Layer 8 of a small transformer language model trained on English Wikipedia (13 layers, counted from 0, width 64). Numbers have three digits each and are written without spaces.
A neuron's activation on a vector x is squared ReLU(weights . x), where the dot is the dot product.

Input weights of the MLP neurons that the questions are about. A number n stands for (n - 500) times 0.0013.
n7: 281427539569489589335631417819532653543480397361261552506263488555566570520542591411439472476369490478545537579440546363679523333712723435720595280515249439261635464426779682567449380421763479
n30: 285533399513312597561384606363520500666531457516354357552281325379502373524582556237517443536394515230502462546579565677719384450487582513482692433491433477502324517530656517402429446488534333
n53: 403602452379531540389482470435444646537605636420586472536302528564446449394511378491463379515493567534322515381463265645484470445605560660425648307475560522531426517373649379411390465473512411
n59: 409536409441533513462563601517576577544417376411555596414470549503532197628470561449541569467462588469504557508444493693545463441505522460487492486455299384533398545498488596325352488677465504
n68: 536451622660639489539404449569443395544777350455370410512414457508541474671375398534422465565543460437361582416543480437483750290623598728423437435417472553535630427348578445484451492324682434
n78: 489571613628474531570554291534385662526526462576486327683415560481430647536590445367461732449853407494608490306590382609456543456379654595444542316565498507558672561500554455379517532538431550
n79: 456559376483384755624390317470417627531473611508376612448416498375514646481359468467449599421456337491562580419520306599519582473439561433383588513661550536581386477669524488435522416668580478
n91: 481497595663518390394603548426635437415601363367508484524428521333521336504496479539391564461586411313422477509418417444570612508447529568540520488529319363570462340433471480436181468383520475
n105: 428528510420421631556595280425497424320555344584502298594493516514485506567503297244458428531425404476678723420451434601665539347606515498535579391453329462326471642510560559561546431344694304
n106: 378479394529469492557579523540666421606639611620581573532613525463520521440597506530657633531579471261387710469527554540445623453594594554557483536462308428427506414584403476304410410495677350
n122: 500701431402420484561559582498528435312570277385458454803619398444570459454608430474218290520482456554235696541511405407540604377676538456514515385570459332595450485330371317395586402579400422
n127: 311542569576672639526529487497552563561488490387569590745443427532568286686564360168591457328541464447501390302463695352537488417378466527326621535452490528450423608465677295420399284471704503
n141: 631559462657633559688379568575398533583523400399485418576535524372592379364569503561577523633509410263448683365721374606436601559539464441387421493410395383597394667433343429574489384322596325
n144: 499683646647500558439450527516615499582456634537481433402600396277643496673437591562287409612598466397332636270435515402544527320505578529476634499590559586545469312397525500517503479450619522
n147: 432610619671539522500463554555365596541565495611599607533516502332631285401526456438640433627669547287308479356715528840828543603628440717579587531655445360395358502558617453438396535493410466
n163: 250601321399416530552497519547539468581410652385569439706535394427510434540606522578411453411411564512568701362449495678446652493662504597449520459514507306543519381489585296547390485456607561
n171: 599464460508499549420415536458564585522514596516484417474387451415645387479489475475413407474463380465464459471473518564606486364524561521474522504440511458581433439555557461386633445623429396
n179: 369582423581255587559447629553455745655348434525405552504429465645623570411429185528552399518362363494290558363467360443964402525614584445539472501559420482545551250401525521421356394460501597
n180: 683470395585552495463642477631605420485520345510382460416267403598459474461661396389544575619415434549460365480548340369569551503377655588526396392403466486343487394363456488313565528375585555
n185: 443559546570561462603507533680677552372506449497414242536328558408603587407602513325306672424375358409543504507604550740523860411414529516520466522622489435427443608486636602521366437536376478
n187: 523398422405660756307583411611468495547486638578455415653541452583473522670585375308512420438555450429420732381540524471441493536439451784562533456690383284476591360471526314548477497452495482
n196: 331505467605587478468549610496722430543658533446566543574677558428502464481668462536637395555609537638361625533416383585560679308347584443483531435545292362663313561450457661566386400555604378
n197: 574637550628468540278537514736389495595565599435464519691619457521563388297597522441354455739536414532462438482379570638584609416365522598537462520411522462395349560595475412359558451421492601
n198: 508353485443421655578559360482467478408646514586482415437473494418490559534494485452451360391413501436519621445531385529593555564386633570552453427558528417324533433488499484353492322376659362
n199: 626649588539319674612594584566481628168566399542444372428381514385612496550730528231701458554590517323608521529619400527418551562552518511431515534499481524641446300520525340587412519586672426
n211: 492632500508337466481633673609512412448685478374591509588490365485459547455536552394419323565646529483355544344560644623544586407506595563469515541444131519389636532601454645518504375696474553
n213: 404479499459364493550578543412362466495582672325562422448491563494498342518504441312520620642294484487438484390471475600638646557708640478494467415507393426423660509570572547494430386480587510
n221: 516527425460624605484634343549592670690364421403486691675616603585531524389719223439268567610424525414255574247648286466522478440639386686439799470358365280590553484607634357410468411437700249
n239: 473486582558656537472504466578575292540528364456577360529364580653385358340421422519542460490439551418607505550585538553651361565375428455707510421491420405348274371460620417489545413450667472
n249: 435582627679630413515545553534756496482543435437575443515329548549523465543465543431543454375476528548542637544649420628471598308448572475475541555566407442542378598368588575409386577530396516
n250: 277550560517629504482406292474669389336577546600458288611538518354475562547715476470270406415487462453582601344538347676457551654496538611468519476423500364417294404277550611419506360481627385
n252: 386476556445375684571483347494727383575403347557405282402409379602639448290449385538584354449325444589548675438591411433622462343615460533455529479458507300484454471683663468343379327434616535

Each question shows a token from some text and the vector x that enters the MLP there. A number n stands for (n - 500) times 0.015.

"1": 505410578550443436513519589432355504545450599528481480491472466489468504521471499475506494637552636500521490481468494512461557507620407499453431763440503598551495555514467529517562550551369609
Which neuron lights up most? n211

" Don": 542103460443508512494560487511520534516439498489481439497474576547406540475457526559503469495495492513588501541443519559459482411542447399529458521443486630483580458496498476551499470472536502
Which neuron lights up most? n7

"po": 542103460485440382530487564416542462557463460577582509520511488528402507510525520519553515473566506502481519449522482437522476546564435527513509618479536461449474491509514452528452458497462524
Which neuron lights up most? n106

" Athletic": 531221524584511388535487478518504450466419409642524455475529547537391543404525507544525544530485560569466536551490502545473549460569344406485427503507584538588492511433489481421493488386497553
Which three neurons fire most, strongest first? n252, n239, n180

" on": 502482578529419194552480416490422518422421509537525434492547548509346591591474549510451485538457532476530457466547535529419453414462468461516524515468613454494590491492549457638504523578514551
Which neuron lights up most? n78

"2": 557448603449396495555529461314383488571510584467550451557535554442475535461510571478416567501508642515435497482435527503390422456515411476323455546426569635547504613519411470511547480470525502
Which neuron lights up most? n78

"\n": 470528508508445415534524571352461516496340407537511495581454450622447525509487598469572504428550507504441481529438546551438461525475345468454529672438694538423524458528510466403454556547561546
Which neuron lights up most? n127

" |": 480527473541510351538458506348497484542497477493432543472520516508435567493488579518531505486553521428475544473493496573458510523552369367508550593500812479534455454500479450492629536597558503
Which two neurons fire most, strongest first? n79, n144

"9": 432498518414434485519581476366461562539458513465513514580470552346535564554489496457560483541518664472412491494504450480382493521490407599492440667334603592548542529474422478522551492403417520
Which three neurons fire most, strongest first? n53, n199, n221

" (": 410531509474424456412585470342497510508445536540543545424490491461582537420484552485471611424460601515438549476424611479416421397624478526492499523413626653631578481502557518558460587506501581
Which neuron lights up most? n144

" ": 595463478539540369533529476350528542424497513570472463510475518496478527520504570480540499421549594466437542578478506481393479474486515554451516627441635794500495422522490470602447546476474429
The most active neuron and its activation: n199, at about 2.4

"s": 479501494433469143465495458558432468525540464520520510530522532495418517507503453444475514518550607458530506580506490535463478439463401486510486639513686497511509480499531494460489576515571594
The most active neuron and its activation: n197, at about 0.11

"r": 426191377460503389447528569423536550506407530519521529530537493597481467466499507407466584499521548542516448509489478483501461554528478494416520562444409657479513550561445402520420512518523574
Which three neurons fire most, strongest first? n127, n59, n213

")": 495380480554454289622448467460491548528388471394463514529517553532537640479470519490593551443558595534517535614481411485567415602456424380571483474480572567527486487531417504454488545481458627
Which neuron lights up most? n179

"0": 533337569533473468513524592458377529517472626552537497510507521415435535482417464457495459604530569497549503483460553522495435482553391446473457725534492598583429562524456520480587539574365618
Which neuron lights up most? n147

" it": 558398528460455225468543537463484379514370450399473462604495483600436550425434509434547476460497591468493476590434407521355485449451464491506515549433471522520487487580450511463482588561501529
Which neuron lights up most? n249

" and": 469443525495429142520539515488504503533493413467461471534456470515428530451503552461437512478488610541570482517521417428394430488502442433506446461451591543438527512572492531608569501454562437
Which three neurons fire most, strongest first? n7, n180, n239

" a": 417469502540527175490431460470381455522472508568547483463464565475457532476415580492513466567531590463460514521572462570495465417497516465488572577456621526493513445433511526517356601520504561
Which neuron lights up most? n249

" by": 511472474515482119478519526453438529481494474439509471534468491466442516494471648508511540511563580532531534497493514543519533542526479482517513505369608488451606509554524476626560547548520502
Which two neurons fire most, strongest first? n211, n213

" to": 515439482519428143568449533506491507444506485570513410525512435454445563529500551495499537512507490471547529557508479590454489427467415504512504485422571577507489504599515544671410469538494462
Which neuron lights up most? n185

" the": 564558488489545120474500544506518462530494506529511457531512529464419486469490524507509526508485551482491555525513507530456517501509460540498545567464774462463521481507484439504476497435520523
The most active neuron and its activation: n163, at about 0.63

"3": 489404549520429372479547612432343474563424584544511455510503530471404506568515507452565459583580592465519518512490507513425450515527341536489465663531508492533487547509368466449627580523365575
The most active neuron and its activation: n147, at about 0.42

"D": 617217455498440456443430453466497576489510521502538492553430464558377505478574558554570550576500638439542388510399525546513431595565442464509498511402591549457463474487476516464484487407479460
Which three neurons fire most, strongest first? n180, n239, n30

"gate": 441226523576541234555581448491447467475450464557478530489549588531454452530455527501568517541539532528530476558553410557442533500581448499502424564433538485516565486519498547425429530478469563
Which neuron lights up most? n249

".": 462434386484594220506551476368461422530516497469458488572469471444573506503497475490476507485475537522545587635489562541476425522588404380472566477423542559417535500506393469491610560465490523
Which neuron lights up most? n122

"-": 471464593525481393504517510354544436506529436477602556490557486440389415521423591478490475502515602571577565502514501515415468459545447503448505604485608754545505482511421553475354525458455442
The most active neuron and its activation: n249, at about 1.4

" \"": 555490524503445381457610532273545518557469381514499395493497539403526612448528519489557544372546541618574525531546523564399428486535509459457501519436530669503558537442449549514436575570498533
Which neuron lights up most? n78

" his": 522437525462522162459468497563511443527499481544555513533489550446441510503533490415492501523493590482552568610502522600461494465473393475505549595461644544514495466455556457525387520469609559
Which two neurons fire most, strongest first? n249, n239

" of": 482524516519422181524458483456491505437528455472535536535493517417515502450471609473426452535606576525444510496489493566491523567485357499524507522435658495466564531512455484680502533512453498
Which neuron lights up most? n147

"6": 515229592505475408516517515512473531493386526593457476522540514468478566476516552446560500580479508563521554528437561442490462438521440504531425657495511523539442593441377508428659546483383542
Which neuron lights up most? n197

"You": 505293499490400434532427479424477392523434476535468377519520509548381547477451616372546508461471512439558497572421522664485481556500405398567577522436542546526498457407602485493462529453571445
Which neuron lights up most? n30

" He": 482188575510450491504439519469465470558398440510494438535439533506428531413447468505507588542471613511512472521400538527497482489539484387580563471394472545414515429433551532580448587454579446
The most active neuron and its activation: n7, at about 7.4

" network": 530322507535480232545508513520509513471456477453484478519576550482513452537478553526557451482628626500520482628445441585381508508512394433475508566507551490628548542553506610447523526513572531
The most active neuron and its activation: n196, at about 1.2

"en": 565106433473423397505514501435444447424480438457533524518556469542441509430491546521569503542584520515497506512498504466590481505517445472558510549523567510458534554433465449515494488459579478
Which neuron lights up most? n198

" revised": 468446563444545176552475406482464467423511544431541521531526469502390512534500473565469454513532660545519512550462517545420493539513327514522497457419546527574469506557513472488504566587479562
Which three neurons fire most, strongest first? n163, n250, n53

"Le": 560176406486443434420477506380500415570439418514577457554471529513459525440536471510547553590444559512528561458411539526548452479543459409486534541492599557438556453448470506521446491431533445
Which neuron lights up most? n105

" for": 523499510470456140544432458485428541454557532533548466577513475448446524517449555488485515546547591508578542515537504542500501494492373406517522490412557510529572493529471486681538468532512533
The most active neuron and its activation: n211, at about 0.16

" C": 508194482553520455447445476337487590496436540502551464472495475532472452435477571561459485525544668447467475485514496517479518458527526464469452640413634545440480432523525516425462529524487441
Which neuron lights up most? n171

" became": 474424453485456194483459497493464445499475453499598510509482499516394520407553545514532447523569628473437566467478572506330505422508435460511515528434547506505495475548434502533569547673508506
Which neuron lights up most? n211

" Belgrade": 522164551545555345578516541456445471492446511542438480487440461544424537420470545506459471520564524490520572641551542457487532516512410381433491505496569438582512468537452476516536513496520456
Which neuron lights up most? n141